Layer 5 of a small transformer language model trained on English Wikipedia (14 layers, counted from 0, width 128).
A neuron's activation on a vector x is SiLU(gate . x) times (in . x), where the dot is the dot product.

Input weights of the MLP neurons that the questions are about. A number n stands for (n - 500) times 0.00086.
n11 gate: 581 473 561 474 527 475 484 713 387 341 668 621 497 565 490 507 480 529 402 381 663 467 719 492 437 140 390 370 500 551 533 404 472 686 516 487 565 257 394 686 392 546 493 536 522 274 665 396 449 669 546 453 393 762 510 405 516 525 365 514 464 590 525 493 563 360 652 656 471 373 766 356 694 310 344 376 574 434 184 292 596 398 586 452 622 299 511 493 563 482 545 417 643 645 558 735 470 399 660 378 293 627 463 314 676 471 497 423 478 310 566 488 524 445 361 808 588 409 485 465 590 313 541 739 518 590 601 493
n43 gate: 303 382 715 434 411 451 564 292 446 691 581 599 445 546 518 750 454 543 567 581 270 407 277 746 601 496 370 414 632 523 381 372 753 755 527 678 627 655 362 631 635 569 589 453 469 426 641 504 383 477 380 815 393 616 541 336 404 751 585 620 560 675 474 554 603 500 500 457 555 443 511 278 630 620 496 586 537 570 531 447 551 430 548 722 589 641 403 453 341 481 636 371 303 825 694 465 508 579 549 587 596 401 425 496 504 539 376 328 678 367 413 617 670 220 553 480 765 392 744 626 479 417 622 464 823 573 339 577
n62 gate: 676 508 538 656 580 522 563 402 610 366 612 382 611 627 465 478 660 546 484 580 370 553 374 326 533 183 812 518 328 420 481 690 372 425 527 566 299 504 656 521 305 460 472 450 344 410 521 550 351 569 485 467 302 576 487 561 459 518 522 643 357 684 743 447 597 550 885 538 450 500 814 414 552 264 280 710 358 620 504 459 417 452 624 484 337 635 559 297 697 519 796 377 351 321 496 535 409 628 321 667 493 543 441 403 442 589 525 711 376 769 375 664 504 533 492 665 404 647 293 623 443 349 481 429 359 464 431 367
n71 gate: 542 324 693 416 540 634 504 518 561 674 608 525 385 145 383 600 451 736 529 663 611 591 164 781 581 232 306 434 401 629 731 672 641 702 537 457 367 437 512 420 398 580 472 496 664 659 504 617 316 446 530 476 440 603 406 450 284 400 464 439 627 344 404 515 620 368 448 530 573 491 522 230 492 416 397 613 634 491 726 434 538 534 594 613 400 553 684 318 413 572 595 229 397 616 451 527 409 594 332 443 468 375 549 281 617 278 558 565 656 397 638 479 649 430 261 287 416 463 804 558 369 415 485 365 400 597 272 470
n88 gate: 363 623 429 344 298 611 508 562 557 547 393 496 769 668 342 500 606 545 353 524 555 564 351 402 507 300 447 570 397 239 489 239 434 560 390 612 476 457 533 579 372 540 490 613 390 534 508 508 584 477 397 654 392 420 550 287 626 423 367 511 299 696 438 527 303 294 551 659 416 534 595 560 556 621 655 488 504 330 362 522 404 377 360 330 627 252 372 546 516 523 453 795 414 579 363 825 708 217 552 649 542 570 549 701 587 665 561 553 482 461 407 393 468 492 416 414 604 361 281 453 737 577 565 729 439 690 294 750
n96 gate: 345 500 523 584 667 392 600 555 569 420 472 589 345 668 574 656 680 492 345 583 603 310 719 887 500 391 558 342 440 576 568 514 773 407 634 302 818 336 611 712 535 704 639 400 348 466 689 224 554 236 739 606 680 610 584 664 549 728 457 668 483 443 585 706 384 472 560 382 381 715 566 462 594 664 622 488 602 384 691 489 450 455 590 547 651 500 397 468 615 406 573 529 390 568 472 546 563 523 512 699 640 298 483 464 583 347 425 458 394 607 285 414 539 496 375 429 576 559 460 485 271 530 569 425 355 626 488 709
n102 gate: 391 620 605 533 692 476 491 387 651 504 410 405 469 456 621 385 786 688 500 556 517 366 550 513 524 558 606 721 620 220 427 416 323 456 547 684 414 550 676 504 366 667 504 836 423 721 550 549 533 640 504 814 428 899 406 570 561 567 454 630 712 236 599 529 463 473 491 288 595 445 386 456 452 594 451 254 578 757 331 374 228 588 275 429 398 713 689 477 416 476 712 450 386 675 543 776 635 783 598 740 466 575 597 626 504 254 596 607 505 644 365 584 367 373 617 403 736 649 641 586 421 492 541 317 402 604 639 398
n119 gate: 464 481 440 536 343 339 563 335 414 452 339 536 598 598 580 374 434 479 469 595 83 690 351 314 383 539 318 535 658 382 571 331 368 423 506 578 379 640 419 278 632 624 303 508 411 504 437 579 313 356 497 592 528 468 434 565 469 500 340 463 532 681 628 554 558 356 478 400 710 738 369 581 525 550 604 557 584 339 440 507 422 594 449 573 624 456 375 460 589 493 549 666 530 680 496 486 548 584 568 503 520 588 661 485 543 364 517 493 444 634 321 306 400 766 508 548 711 759 808 541 373 410 790 702 432 547 611 439
n147 gate: 307 529 399 457 595 485 721 417 602 388 409 465 418 439 427 462 364 512 475 521 234 268 673 320 811 957 700 424 700 402 410 282 509 303 614 320 139 524 449 590 460 475 482 695 854 509 439 552 622 314 534 820 361 417 448 567 601 344 395 411 326 364 576 606 456 397 471 700 579 456 462 492 535 465 567 500 702 465 698 645 603 465 500 625 553 382 523 496 436 395 496 515 415 545 450 611 679 669 356 452 551 319 583 676 483 438 474 365 737 484 617 343 504 445 229 557 500 720 521 474 441 679 548 549 405 545 584 759
n149 gate: 512 391 607 543 370 586 536 541 330 574 428 431 380 574 527 710 381 399 584 381 531 526 424 618 509 336 521 409 644 597 516 344 631 282 583 579 448 450 461 583 681 675 369 579 533 364 392 647 516 602 566 469 304 598 532 526 444 475 370 558 569 444 695 650 480 488 537 363 493 371 581 580 478 379 539 870 549 522 346 494 686 523 593 617 592 390 481 646 648 332 272 478 315 708 424 671 365 657 568 430 590 423 410 604 532 354 392 480 335 548 538 588 409 577 607 594 394 349 531 391 388 329 424 619 500 528 350 507
n168 gate: 446 233 630 473 540 575 738 700 779 570 755 530 664 615 159 500 691 361 633 391 379 512 557 648 470 513 709 422 539 758 485 445 626 481 520 654 378 405 550 518 508 524 567 504 431 583 82 407 271 488 407 579 432 353 439 531 467 567 449 416 645 438 474 620 394 301 431 566 535 439 767 565 565 512 384 189 644 322 580 522 411 657 417 642 488 583 407 243 454 308 574 573 424 338 508 640 464 508 322 388 301 468 433 521 453 323 496 484 290 677 311 354 500 550 508 775 638 522 443 533 575 601 609 625 706 361 516 573
n196 gate: 433 379 472 680 358 434 443 611 500 379 500 198 474 524 418 504 689 923 504 729 272 408 661 591 596 912 340 392 609 365 730 590 452 696 303 552 555 725 793 555 570 399 273 320 704 491 584 439 480 508 620 440 649 508 638 608 500 469 599 477 655 633 635 424 545 507 504 444 524 644 231 768 484 688 436 530 432 778 354 597 605 590 426 737 621 530 566 463 617 278 536 591 380 563 368 508 508 439 538 690 489 569 562 661 732 670 462 387 404 575 517 345 470 560 390 566 345 535 580 428 754 535 589 567 648 402 551 743
n205 gate: 608 794 450 465 414 557 556 485 223 519 610 301 504 425 475 629 618 157 471 582 553 290 443 387 714 581 483 296 531 535 523 610 669 542 527 530 401 604 441 372 616 336 568 517 586 676 771 723 657 520 549 550 454 383 689 512 792 466 533 566 690 563 568 504 504 350 687 403 327 597 751 373 247 496 539 541 625 465 546 662 551 321 835 663 296 511 489 369 445 469 487 467 536 537 289 319 415 496 279 522 525 253 496 289 436 657 651 724 326 532 616 546 442 680 471 528 262 643 655 749 555 606 575 541 437 533 408 465
n11 in: 517 561 649 599 542 425 508 437 511 535 335 581 479 247 480 514 264 284 355 387 698 515 648 530 507 296 223 578 235 500 424 411 583 590 648 487 512 189 468 340 387 247 477 275 398 343 666 689 482 625 440 355 482 664 445 357 523 387 587 503 557 484 634 544 649 579 416 482 552 500 409 464 424 621 409 736 301 434 587 553 628 309 489 373 546 575 405 469 295 467 417 476 610 408 290 330 273 537 328 350 430 414 463 387 468 504 428 504 509 291 570 575 503 429 461 658 273 306 504 545 752 461 256 305 265 410 543 569
n43 in: 362 722 663 662 459 309 612 357 421 522 414 539 522 416 471 550 420 622 348 468 557 735 442 431 526 707 551 527 504 649 512 603 547 369 293 476 517 323 437 539 782 690 575 681 645 420 405 500 567 567 439 336 631 347 601 575 605 405 500 633 709 771 473 465 404 643 746 629 690 637 474 686 384 370 543 155 538 37 461 451 564 408 476 520 603 713 379 673 606 617 522 649 748 640 358 369 423 464 319 756 478 368 586 283 595 478 333 492 363 496 408 504 449 606 471 358 467 451 356 448 386 603 484 692 606 574 726 249
n62 in: 466 531 247 409 770 496 464 535 649 535 656 540 445 326 341 496 414 533 750 387 492 493 656 727 577 312 508 373 199 340 428 596 453 604 618 361 296 511 696 394 582 680 527 420 653 397 456 652 423 562 405 621 371 536 465 405 434 532 680 466 173 323 359 642 430 326 595 576 581 233 343 568 643 405 220 716 477 623 518 384 528 379 541 318 496 381 602 524 642 525 500 500 594 660 717 529 304 459 492 497 453 351 523 601 644 557 376 599 684 564 461 614 269 531 461 549 454 521 466 691 712 391 485 481 467 404 407 406
n71 in: 387 522 496 563 320 418 759 411 311 408 218 225 631 570 504 328 292 441 437 726 434 563 490 509 370 39 273 500 243 446 312 472 381 488 386 576 420 341 364 320 496 482 688 394 265 505 639 555 500 360 675 496 566 361 474 454 401 455 440 492 546 527 459 408 526 355 579 324 746 600 585 653 372 584 605 406 442 401 413 496 256 458 491 470 373 571 606 343 473 437 178 420 591 271 719 538 443 307 456 433 388 474 562 576 680 552 714 479 627 539 196 554 602 613 496 335 549 213 773 235 617 704 564 399 374 413 939 295
n88 in: 675 339 492 250 574 473 248 421 646 571 574 245 452 236 500 500 445 496 568 504 459 607 336 611 595 673 372 435 558 327 626 593 397 756 469 425 421 710 321 773 666 571 384 261 370 331 709 496 397 591 550 263 360 492 507 504 272 565 601 422 644 526 378 599 432 389 278 571 608 527 451 442 395 575 429 688 504 482 395 473 448 699 351 609 690 600 630 356 560 696 549 605 712 570 450 213 582 641 525 401 489 585 598 496 435 491 601 568 481 463 534 568 276 538 973 614 633 428 459 447 415 645 260 389 734 728 530 401
n96 in: 437 313 557 525 564 524 237 647 539 646 635 524 649 556 540 643 577 521 427 454 675 346 749 637 324 657 469 559 516 771 624 372 554 728 616 515 538 478 527 572 416 586 647 594 379 371 539 292 618 576 500 599 395 611 532 299 347 528 337 433 433 616 573 568 576 547 459 586 590 746 400 493 458 575 550 636 504 552 468 403 864 709 357 715 537 700 583 400 307 408 318 392 433 687 276 381 504 573 403 603 454 504 582 549 418 564 446 234 724 545 542 442 397 423 591 393 568 331 369 503 542 403 692 504 665 581 569 611
n102 in: 608 545 450 617 573 504 462 634 547 426 309 302 419 528 565 420 588 647 592 323 508 616 300 403 362 364 617 500 469 295 515 577 420 424 292 440 590 377 446 359 460 231 447 500 430 504 320 560 383 625 489 392 332 450 503 777 658 571 364 631 384 504 481 360 520 340 540 686 292 601 440 385 477 578 403 179 749 317 412 669 526 703 516 330 309 518 523 544 450 461 719 559 436 520 310 461 596 690 602 395 393 306 717 545 394 543 471 301 575 456 541 735 309 333 681 720 549 709 284 541 454 338 708 500 449 746 715 283
n119 in: 815 680 688 437 596 730 423 503 616 380 577 508 566 395 640 531 591 504 387 532 529 398 530 606 473 473 401 452 532 462 416 507 622 396 537 628 530 180 701 452 511 526 439 550 549 329 477 454 616 829 435 703 455 486 618 574 466 446 447 497 578 470 378 465 636 516 357 233 631 345 544 424 448 595 675 403 560 567 410 640 396 677 680 547 673 562 612 470 519 277 587 667 584 419 451 670 307 493 736 487 358 557 603 407 677 410 358 472 602 511 365 542 490 538 481 409 526 564 393 413 659 646 386 342 348 709 552 679
n147 in: 433 592 390 446 540 474 697 599 561 420 428 432 363 495 415 467 673 325 394 365 639 317 416 583 710 692 409 732 336 489 621 557 546 380 373 536 568 527 640 285 473 348 524 655 359 569 483 404 416 312 559 398 560 649 146 454 520 452 377 579 800 533 375 519 593 514 532 637 550 711 529 395 553 611 344 258 516 431 481 718 646 514 258 636 568 461 515 671 566 341 397 605 326 472 512 335 595 512 492 649 402 309 706 634 341 406 529 465 840 564 634 315 546 455 298 591 660 651 536 787 541 585 284 544 439 424 565 690
n149 in: 402 542 453 448 669 532 419 704 452 280 304 598 410 649 612 257 591 606 378 483 344 298 504 652 362 476 726 546 371 383 431 545 321 518 365 624 624 628 286 707 594 681 701 629 478 583 585 669 378 581 504 394 486 654 344 629 461 298 552 572 667 472 440 489 522 466 527 540 530 591 493 323 525 427 529 648 684 409 507 475 363 378 387 421 442 394 727 277 444 434 558 469 356 431 594 185 610 744 481 575 598 429 345 578 508 512 642 400 549 607 500 484 520 496 761 443 365 475 531 447 283 532 355 749 478 479 794 405
n168 in: 433 628 479 680 459 496 421 565 446 459 587 560 551 221 620 549 620 547 573 395 459 550 764 713 666 599 694 347 512 647 436 432 262 684 500 575 284 507 399 572 411 326 559 223 525 289 504 496 616 391 490 427 359 428 732 301 623 577 517 277 631 485 681 324 537 376 354 295 507 528 410 581 610 396 310 477 454 528 447 685 382 529 566 584 252 567 298 399 578 368 415 401 560 545 435 660 489 548 342 423 526 658 296 435 575 568 419 558 548 451 504 624 473 295 813 700 443 517 443 569 631 615 416 395 475 704 469 547
n196 in: 561 414 590 351 332 524 527 863 566 433 694 569 714 530 565 416 522 467 274 676 654 418 500 539 591 495 660 731 458 369 549 632 513 504 587 557 413 492 442 489 627 760 443 427 537 346 309 464 413 346 460 566 411 549 595 562 394 321 743 570 614 265 568 644 538 477 251 335 400 379 567 394 253 492 611 378 632 806 663 432 333 300 390 538 263 365 695 342 518 443 663 281 351 453 535 409 735 723 422 838 572 588 847 548 798 316 531 429 609 543 478 611 481 491 513 415 795 488 465 653 212 392 483 427 537 477 328 541
n205 in: 578 646 468 652 483 539 469 298 468 398 479 478 613 338 811 726 689 368 444 260 703 404 627 376 473 574 457 581 491 552 417 421 301 555 528 452 559 590 612 732 627 475 347 645 520 613 632 347 448 508 392 590 727 484 345 564 385 334 258 661 438 629 631 416 516 522 554 691 536 702 619 716 253 396 528 585 526 415 516 349 701 741 414 512 613 418 230 560 634 381 446 455 574 533 585 500 570 602 383 411 321 500 489 445 146 478 173 536 668 488 411 259 786 457 369 426 575 588 467 333 667 593 504 479 372 768 398 623

Each question shows a token from some text and the vector x that enters the MLP there. A number n stands for (n - 500) times 0.013.

" P": 511 541 429 603 503 473 377 578 369 453 490 448 635 461 473 574 596 601 508 443 570 401 709 457 313 633 362 614 464 373 540 409 579 375 406 450 486 424 545 477 340 635 568 479 411 480 535 417 475 551 596 542 422 312 458 327 355 616 551 528 579 443 516 332 550 567 437 391 639 563 669 345 587 492 610 547 608 442 592 412 636 338 375 380 607 457 432 539 510 613 584 211 502 513 589 338 418 514 735 332 497 408 502 513 530 507 704 679 410 520 582 504 465 504 394 446 742 540 562 458 414 797 505 541 566 469 395 567
The three highest activations, in order: n96, n168, n62

" gradu": 421 512 483 687 385 400 384 573 438 657 433 463 426 486 503 394 452 541 490 417 486 463 424 369 343 622 402 539 469 477 470 528 409 248 541 488 478 398 563 525 405 547 536 587 509 514 456 454 563 475 564 552 417 445 511 551 340 553 589 363 461 556 397 454 543 358 444 465 504 555 669 640 516 515 686 467 563 568 455 483 668 364 385 594 621 520 494 541 487 417 575 576 514 558 513 588 581 421 595 660 455 471 352 479 404 407 491 515 573 525 750 589 569 666 599 470 451 563 492 694 578 709 276 382 373 465 414 592
Which neuron fires most, and how strongly? n147, at about 3.5

"ul": 460 586 453 472 603 357 399 650 383 589 464 427 482 538 555 503 667 611 587 434 551 367 635 384 402 582 502 566 493 479 556 483 430 477 509 457 458 489 490 409 495 629 663 472 435 427 503 371 567 533 546 408 616 296 593 504 335 690 538 594 580 547 503 660 476 542 498 599 599 470 701 545 412 498 615 335 493 640 492 576 615 471 381 393 620 477 481 475 488 272 512 456 480 442 517 530 377 375 590 574 725 528 492 538 404 545 497 409 290 548 514 632 394 537 420 503 525 377 465 700 454 600 385 394 497 515 520 403
Which neuron lights up most? n96

"C": 636 603 460 613 450 599 486 428 540 491 402 424 535 400 619 474 616 614 637 343 407 435 555 354 341 622 482 606 565 426 522 546 462 254 484 631 492 393 473 347 384 522 687 447 524 537 484 332 418 603 560 500 589 315 683 639 400 573 452 446 527 520 469 533 507 489 512 447 582 474 422 507 480 473 619 550 670 516 589 504 560 350 367 460 512 511 509 517 466 586 547 404 402 603 560 503 447 501 695 400 523 474 504 440 437 603 563 557 457 525 365 533 393 449 441 568 534 409 597 377 540 581 410 460 571 446 448 567
The two highest activations, in order: n119, n102

" b": 401 455 457 698 450 468 327 632 406 570 420 456 607 348 503 652 432 614 521 602 431 478 601 370 502 627 390 556 524 525 552 507 635 344 476 515 458 422 609 474 371 521 552 395 354 549 550 573 400 452 426 468 356 357 587 609 205 410 434 590 485 559 402 540 366 669 542 581 517 485 539 459 361 581 593 570 548 530 470 424 569 432 574 362 580 476 555 510 483 598 584 541 512 573 520 300 441 542 929 374 405 498 458 378 496 515 728 460 548 561 579 449 523 461 449 388 540 511 584 471 546 749 429 514 582 526 320 610
Which neuron fires most, and how strongly? n168, at about 0.61

"p": 446 659 355 589 480 375 216 646 511 440 509 392 692 474 617 624 503 604 557 464 549 491 536 516 349 571 551 600 453 451 474 440 492 269 459 429 492 470 607 284 426 618 680 533 515 494 466 451 535 544 624 495 485 453 613 406 441 517 493 627 564 470 502 446 421 458 510 439 549 553 623 448 536 537 550 472 556 545 505 483 596 388 397 404 452 436 482 465 473 608 648 479 459 594 623 383 424 449 673 271 630 460 386 556 553 440 625 571 478 589 497 545 475 506 451 466 614 496 560 540 433 715 496 533 593 410 387 484
Which neuron lights up most? n11

" art": 561 407 536 667 573 380 287 592 510 405 419 645 548 466 542 445 468 448 567 423 419 423 426 518 391 623 493 711 541 527 537 367 655 178 602 467 454 318 592 514 587 523 453 587 428 492 503 332 360 466 534 466 325 306 675 588 308 650 514 485 599 581 282 471 578 489 288 506 666 478 617 578 512 476 607 560 540 570 437 484 594 547 525 434 411 518 448 605 454 593 439 441 370 546 432 416 451 454 468 475 502 607 300 385 508 535 788 532 613 642 591 333 393 479 579 469 527 506 621 686 654 788 440 513 575 409 340 528
Which neuron lights up most? n119

" Tr": 533 562 493 673 543 371 362 563 406 577 341 571 600 403 530 613 530 540 562 629 523 365 672 573 441 683 505 647 548 266 496 394 403 346 549 580 380 305 619 470 539 521 437 599 313 435 552 370 542 467 549 561 237 318 526 469 224 508 569 634 536 392 406 405 569 462 417 469 549 547 471 385 474 478 566 654 565 442 618 485 591 370 455 464 603 544 494 648 529 504 522 424 555 576 610 524 458 444 714 349 584 529 482 392 450 607 739 554 460 554 561 339 269 499 462 654 505 318 382 677 521 647 535 462 494 366 300 517
Which neuron fires most, and how strongly? n88, at about 0.74

".": 537 544 497 664 354 474 332 541 536 467 512 438 459 490 528 568 446 567 576 537 447 465 508 544 431 510 512 557 613 625 520 482 550 514 485 586 568 326 556 402 455 572 691 478 539 440 380 481 364 453 590 424 556 369 499 445 445 504 653 468 508 583 548 462 389 318 388 531 472 454 522 537 449 277 462 636 520 537 515 552 457 450 543 414 518 486 526 596 544 489 613 381 539 589 562 566 580 434 670 558 496 539 426 491 444 417 495 453 472 518 656 592 437 530 517 379 585 428 542 532 480 681 559 491 387 513 504 399
Which neuron fires most, and how strongly? n147, at about 0.59

"ior": 533 452 553 522 482 457 506 495 516 513 515 493 473 533 649 539 662 529 546 355 574 365 704 480 411 566 543 688 675 615 538 423 411 474 497 471 372 404 502 296 485 627 579 439 486 488 583 419 416 395 504 537 475 408 726 627 278 538 574 511 501 615 409 441 483 515 367 485 584 498 490 579 328 596 557 462 475 555 392 545 712 448 390 431 534 486 436 513 541 400 569 509 506 457 538 513 346 373 676 523 527 514 434 481 448 474 619 422 526 549 538 585 519 533 548 615 531 453 423 529 433 615 381 373 586 439 409 431
The two highest activations, in order: n196, n168

"i": 418 572 360 445 534 441 440 508 553 508 598 500 420 483 520 528 717 523 534 503 514 451 560 440 457 576 435 474 554 609 418 472 490 396 597 574 345 346 470 287 464 561 684 527 627 433 582 487 376 482 432 474 669 412 691 484 306 623 579 555 496 508 425 350 544 495 389 575 721 505 617 567 496 418 590 503 511 472 413 463 588 374 502 307 571 539 430 545 476 452 577 406 514 562 615 498 426 517 488 467 565 468 415 395 463 458 667 505 615 402 384 539 522 566 534 582 476 416 386 443 502 576 551 492 665 445 431 484
Which neuron fires most, and how strongly? n43, at about 1.1

"s": 508 559 554 529 524 415 409 488 575 473 536 547 552 405 586 548 536 602 498 460 599 549 471 436 320 586 465 646 721 522 509 484 589 404 466 526 458 425 506 300 445 444 620 563 600 420 495 516 366 488 581 463 448 490 459 389 325 608 377 570 510 574 347 460 498 455 408 519 621 576 652 627 456 332 611 595 594 523 510 517 483 433 509 413 511 568 550 675 377 566 550 431 472 567 510 446 518 345 551 427 581 579 318 386 439 568 609 469 608 375 422 538 442 503 527 528 385 506 465 492 566 621 456 558 546 372 340 554
Which neuron lights up most? n196

"atory": 625 382 311 536 485 461 491 536 621 506 553 574 484 433 605 516 527 572 529 553 473 459 427 475 240 686 477 562 634 541 557 491 532 300 549 506 442 368 458 322 406 648 530 619 590 553 456 501 407 500 541 415 441 356 532 534 300 648 450 528 531 646 423 454 487 363 380 531 480 509 592 445 399 482 652 568 496 566 569 402 543 430 396 526 612 500 411 499 422 560 571 522 370 517 636 491 481 418 709 512 544 504 305 497 558 566 480 472 675 409 416 489 526 517 429 587 526 499 558 533 528 668 379 437 589 529 376 432
The three highest activations, in order: n119, n11, n102

" |": 438 573 461 592 441 391 362 489 581 411 523 551 525 522 509 601 570 516 577 487 604 415 500 413 438 541 411 604 533 533 471 478 536 505 466 688 484 315 478 489 433 599 565 359 503 422 569 524 433 547 525 383 483 383 511 530 353 512 615 495 594 408 512 465 438 526 428 616 539 419 563 581 397 364 479 590 495 565 519 501 594 362 449 504 519 508 478 567 535 597 541 445 478 484 439 378 494 427 606 498 364 413 374 520 451 473 573 506 439 474 504 523 527 519 539 502 592 597 567 384 512 655 618 476 346 533 490 519
The two highest activations, in order: n11, n102

"I": 522 507 562 607 563 491 471 486 544 462 566 420 452 426 544 550 738 493 601 406 495 475 634 310 437 503 395 716 474 497 607 502 427 188 467 447 459 521 435 367 305 536 666 494 537 456 568 581 513 534 550 379 631 350 796 482 435 592 594 329 438 418 518 450 522 447 407 541 535 444 519 454 420 516 566 592 631 455 435 497 487 452 291 431 575 589 467 564 529 453 540 319 451 486 567 535 294 457 604 432 655 471 418 570 434 607 442 628 551 492 528 484 514 603 360 464 547 492 641 345 564 449 384 429 572 487 544 469
Which neuron fires most, and how strongly? n88, at about 0.25

"ant": 455 566 566 460 568 483 312 528 653 344 485 569 520 405 580 515 597 693 561 454 555 517 499 528 317 653 296 569 629 579 585 490 538 508 412 475 555 287 441 222 466 649 579 512 630 455 527 451 482 511 514 540 472 369 570 642 379 688 535 481 416 593 404 447 465 368 406 564 542 521 508 495 456 458 529 577 504 564 365 593 570 443 425 490 536 436 387 566 451 406 506 464 502 457 652 386 405 446 604 481 574 544 379 461 402 447 540 560 502 548 481 464 527 585 471 678 507 427 513 584 446 551 433 541 642 508 513 502
Which neuron fires most, and how strongly? n119, at about 0.63

"ara": 403 529 364 462 512 422 422 513 486 651 641 481 533 458 542 399 540 469 541 502 560 409 567 331 393 548 452 583 584 601 513 466 442 275 725 584 514 306 384 257 460 609 540 501 590 572 522 465 359 589 460 503 565 269 606 639 216 574 555 485 542 579 496 449 472 483 416 654 665 544 442 490 446 381 624 591 417 614 429 426 577 447 521 423 554 560 406 611 562 313 601 396 510 460 554 571 374 469 583 439 698 338 497 410 476 492 677 549 616 487 374 518 481 454 527 546 478 435 483 440 486 520 491 508 579 453 482 599
Which neuron lights up most? n102

"ra": 468 347 537 370 722 409 269 547 264 607 543 385 587 379 633 463 640 685 591 449 467 323 659 422 383 478 437 691 510 444 564 598 526 383 549 599 496 344 528 298 448 578 578 503 416 507 500 505 325 511 492 463 534 375 614 623 373 620 545 444 489 630 533 586 493 454 416 601 684 362 583 674 540 412 556 533 492 502 418 471 529 437 476 496 417 488 502 489 534 494 584 435 500 442 568 360 496 431 558 530 622 455 495 518 573 542 648 482 540 373 434 537 479 526 445 546 504 487 527 597 473 525 475 509 503 494 445 603
The three highest activations, in order: n196, n62, n205

" F": 548 465 423 672 313 551 341 715 333 447 471 501 544 444 308 576 760 471 581 506 431 325 700 511 384 620 466 573 541 411 546 440 514 399 413 489 513 447 529 489 426 583 444 418 602 459 548 419 501 610 569 614 346 356 548 498 282 536 511 400 462 434 318 396 467 688 469 501 636 536 554 479 483 517 703 618 536 475 565 369 608 235 555 421 384 550 425 570 541 685 546 311 425 500 554 402 444 406 718 283 462 506 496 604 436 508 658 491 546 433 571 567 376 576 355 530 579 507 498 484 562 794 433 585 478 463 578 630
The three highest activations, in order: n43, n102, n168

"\n": 490 576 511 648 435 380 467 591 464 409 580 464 551 477 590 599 586 541 613 455 483 482 471 304 535 696 408 511 614 576 375 510 434 498 533 528 491 294 524 556 401 529 584 460 485 428 543 462 350 446 416 415 488 419 548 495 344 505 487 521 439 489 576 503 447 496 383 586 557 444 561 539 549 360 488 587 593 508 522 351 571 360 626 406 460 585 479 563 616 508 615 356 377 396 468 483 616 457 668 576 613 546 486 517 417 506 587 487 379 502 690 570 519 510 457 465 599 587 589 435 500 670 506 491 476 500 538 489
Which neuron lights up most? n71

"0": 553 396 454 562 525 433 432 532 500 528 480 387 591 447 506 531 527 588 620 494 469 466 524 455 409 530 658 565 448 409 465 498 408 407 567 517 424 490 432 288 471 499 583 487 486 389 432 508 369 449 487 560 537 469 550 528 402 599 561 716 530 480 339 414 420 566 435 632 532 438 639 533 435 394 542 563 540 507 447 394 572 441 499 588 620 520 463 505 503 519 541 491 408 544 612 529 385 486 545 547 604 509 489 472 450 584 473 495 573 360 550 557 416 513 466 465 505 593 496 534 610 598 640 322 547 577 357 443
Which neuron fires most, and how strongly? n62, at about 3.1

"man": 441 560 485 511 562 377 479 570 566 501 492 526 577 497 537 468 548 629 527 474 557 459 520 412 379 589 525 606 590 600 577 536 287 414 535 480 481 473 500 308 487 721 582 506 558 465 517 531 472 540 563 510 412 370 604 455 361 590 517 469 534 596 340 451 528 425 365 455 586 673 509 515 366 533 578 536 483 595 375 469 540 303 547 417 584 519 456 579 518 369 624 480 445 484 619 579 228 427 601 429 556 631 303 445 395 468 614 513 590 435 523 525 548 507 491 529 524 387 397 534 629 627 338 442 498 495 523 531
Which neuron lights up most? n147

"ing": 549 511 532 541 566 559 323 555 522 446 532 618 489 430 487 557 610 620 526 461 518 457 586 590 469 651 496 610 588 617 454 510 485 273 427 466 440 339 479 288 604 548 652 407 483 388 603 512 331 496 560 476 500 299 528 603 289 548 447 553 411 572 390 505 504 461 412 593 560 511 467 559 434 458 455 446 387 593 566 436 432 497 390 458 562 519 403 539 422 479 540 497 513 521 596 405 487 378 644 394 623 551 364 522 480 456 541 500 457 463 565 454 467 442 501 547 545 433 559 530 585 571 463 495 576 529 481 556
Which neuron lights up most? n168

"vers": 467 536 486 588 519 478 354 482 463 434 501 537 523 393 558 489 475 635 512 517 617 579 474 526 275 550 454 532 597 511 496 498 605 249 505 485 537 474 520 284 390 645 506 491 534 489 418 437 428 533 570 478 337 382 676 521 483 506 503 523 409 460 443 557 477 342 424 554 598 520 577 525 283 402 581 384 474 535 441 631 657 493 585 477 534 342 509 626 524 500 647 381 482 549 501 564 534 442 612 526 592 632 360 399 469 400 571 404 627 481 620 634 425 619 552 560 490 663 471 508 487 610 420 414 526 427 592 539
The two highest activations, in order: n119, n205

" began": 454 526 545 681 436 398 349 647 501 519 482 601 514 497 511 508 457 697 484 311 562 544 496 446 337 554 423 651 632 552 329 399 439 314 483 582 595 278 464 482 449 578 637 364 646 468 513 471 402 374 455 479 445 414 461 479 406 717 657 611 330 416 459 528 416 314 280 597 561 513 700 380 262 536 567 557 445 542 570 511 691 516 534 530 644 654 569 561 428 542 503 536 438 455 510 506 582 639 628 427 477 423 270 479 407 464 484 529 640 513 632 491 367 605 572 455 553 500 538 309 657 632 352 533 533 454 394 416
Which neuron lights up most? n149

" d": 337 555 457 576 452 437 289 576 563 517 328 468 651 391 458 512 665 538 457 484 402 557 576 317 324 371 345 577 507 478 635 552 656 280 484 580 550 489 560 445 568 416 557 309 502 387 457 470 453 513 529 550 425 351 506 474 216 576 447 565 546 552 461 534 399 359 385 500 537 459 755 449 379 493 551 526 546 566 463 436 812 349 537 398 584 472 473 489 417 573 480 400 545 614 559 443 487 597 809 375 466 443 510 287 505 624 750 443 567 593 576 620 635 474 437 598 590 403 444 478 620 725 536 547 571 491 535 541
The two highest activations, in order: n11, n88

" Gr": 512 578 589 693 529 431 468 514 427 652 468 498 599 644 387 606 606 467 571 553 461 434 685 576 313 720 428 686 504 313 410 463 425 297 525 465 439 392 493 511 509 547 499 609 378 469 618 396 493 412 538 660 216 264 551 491 341 436 540 608 487 374 509 480 576 440 400 687 421 529 658 341 389 476 607 631 651 435 533 447 464 394 463 313 509 475 394 535 476 441 587 379 590 589 462 422 513 413 803 395 569 339 543 505 390 620 601 487 610 498 622 463 443 542 492 489 549 344 383 569 481 639 406 372 382 419 488 585
The three highest activations, in order: n147, n96, n168

" V": 497 442 552 602 440 461 358 586 536 440 426 531 614 509 560 453 707 459 574 343 509 416 611 452 431 611 471 716 465 410 565 457 580 291 470 498 504 446 561 533 448 612 422 383 533 557 503 522 522 470 500 444 315 380 597 516 236 577 546 410 474 435 422 520 495 713 389 362 647 522 674 251 600 377 624 579 594 393 416 615 640 273 563 378 459 518 400 689 465 476 580 199 502 610 615 429 224 448 713 361 525 335 377 434 451 531 708 548 519 578 568 441 593 603 405 462 674 464 497 469 527 692 422 490 532 628 408 615
Which neuron fires most, and how strongly? n102, at about 0.56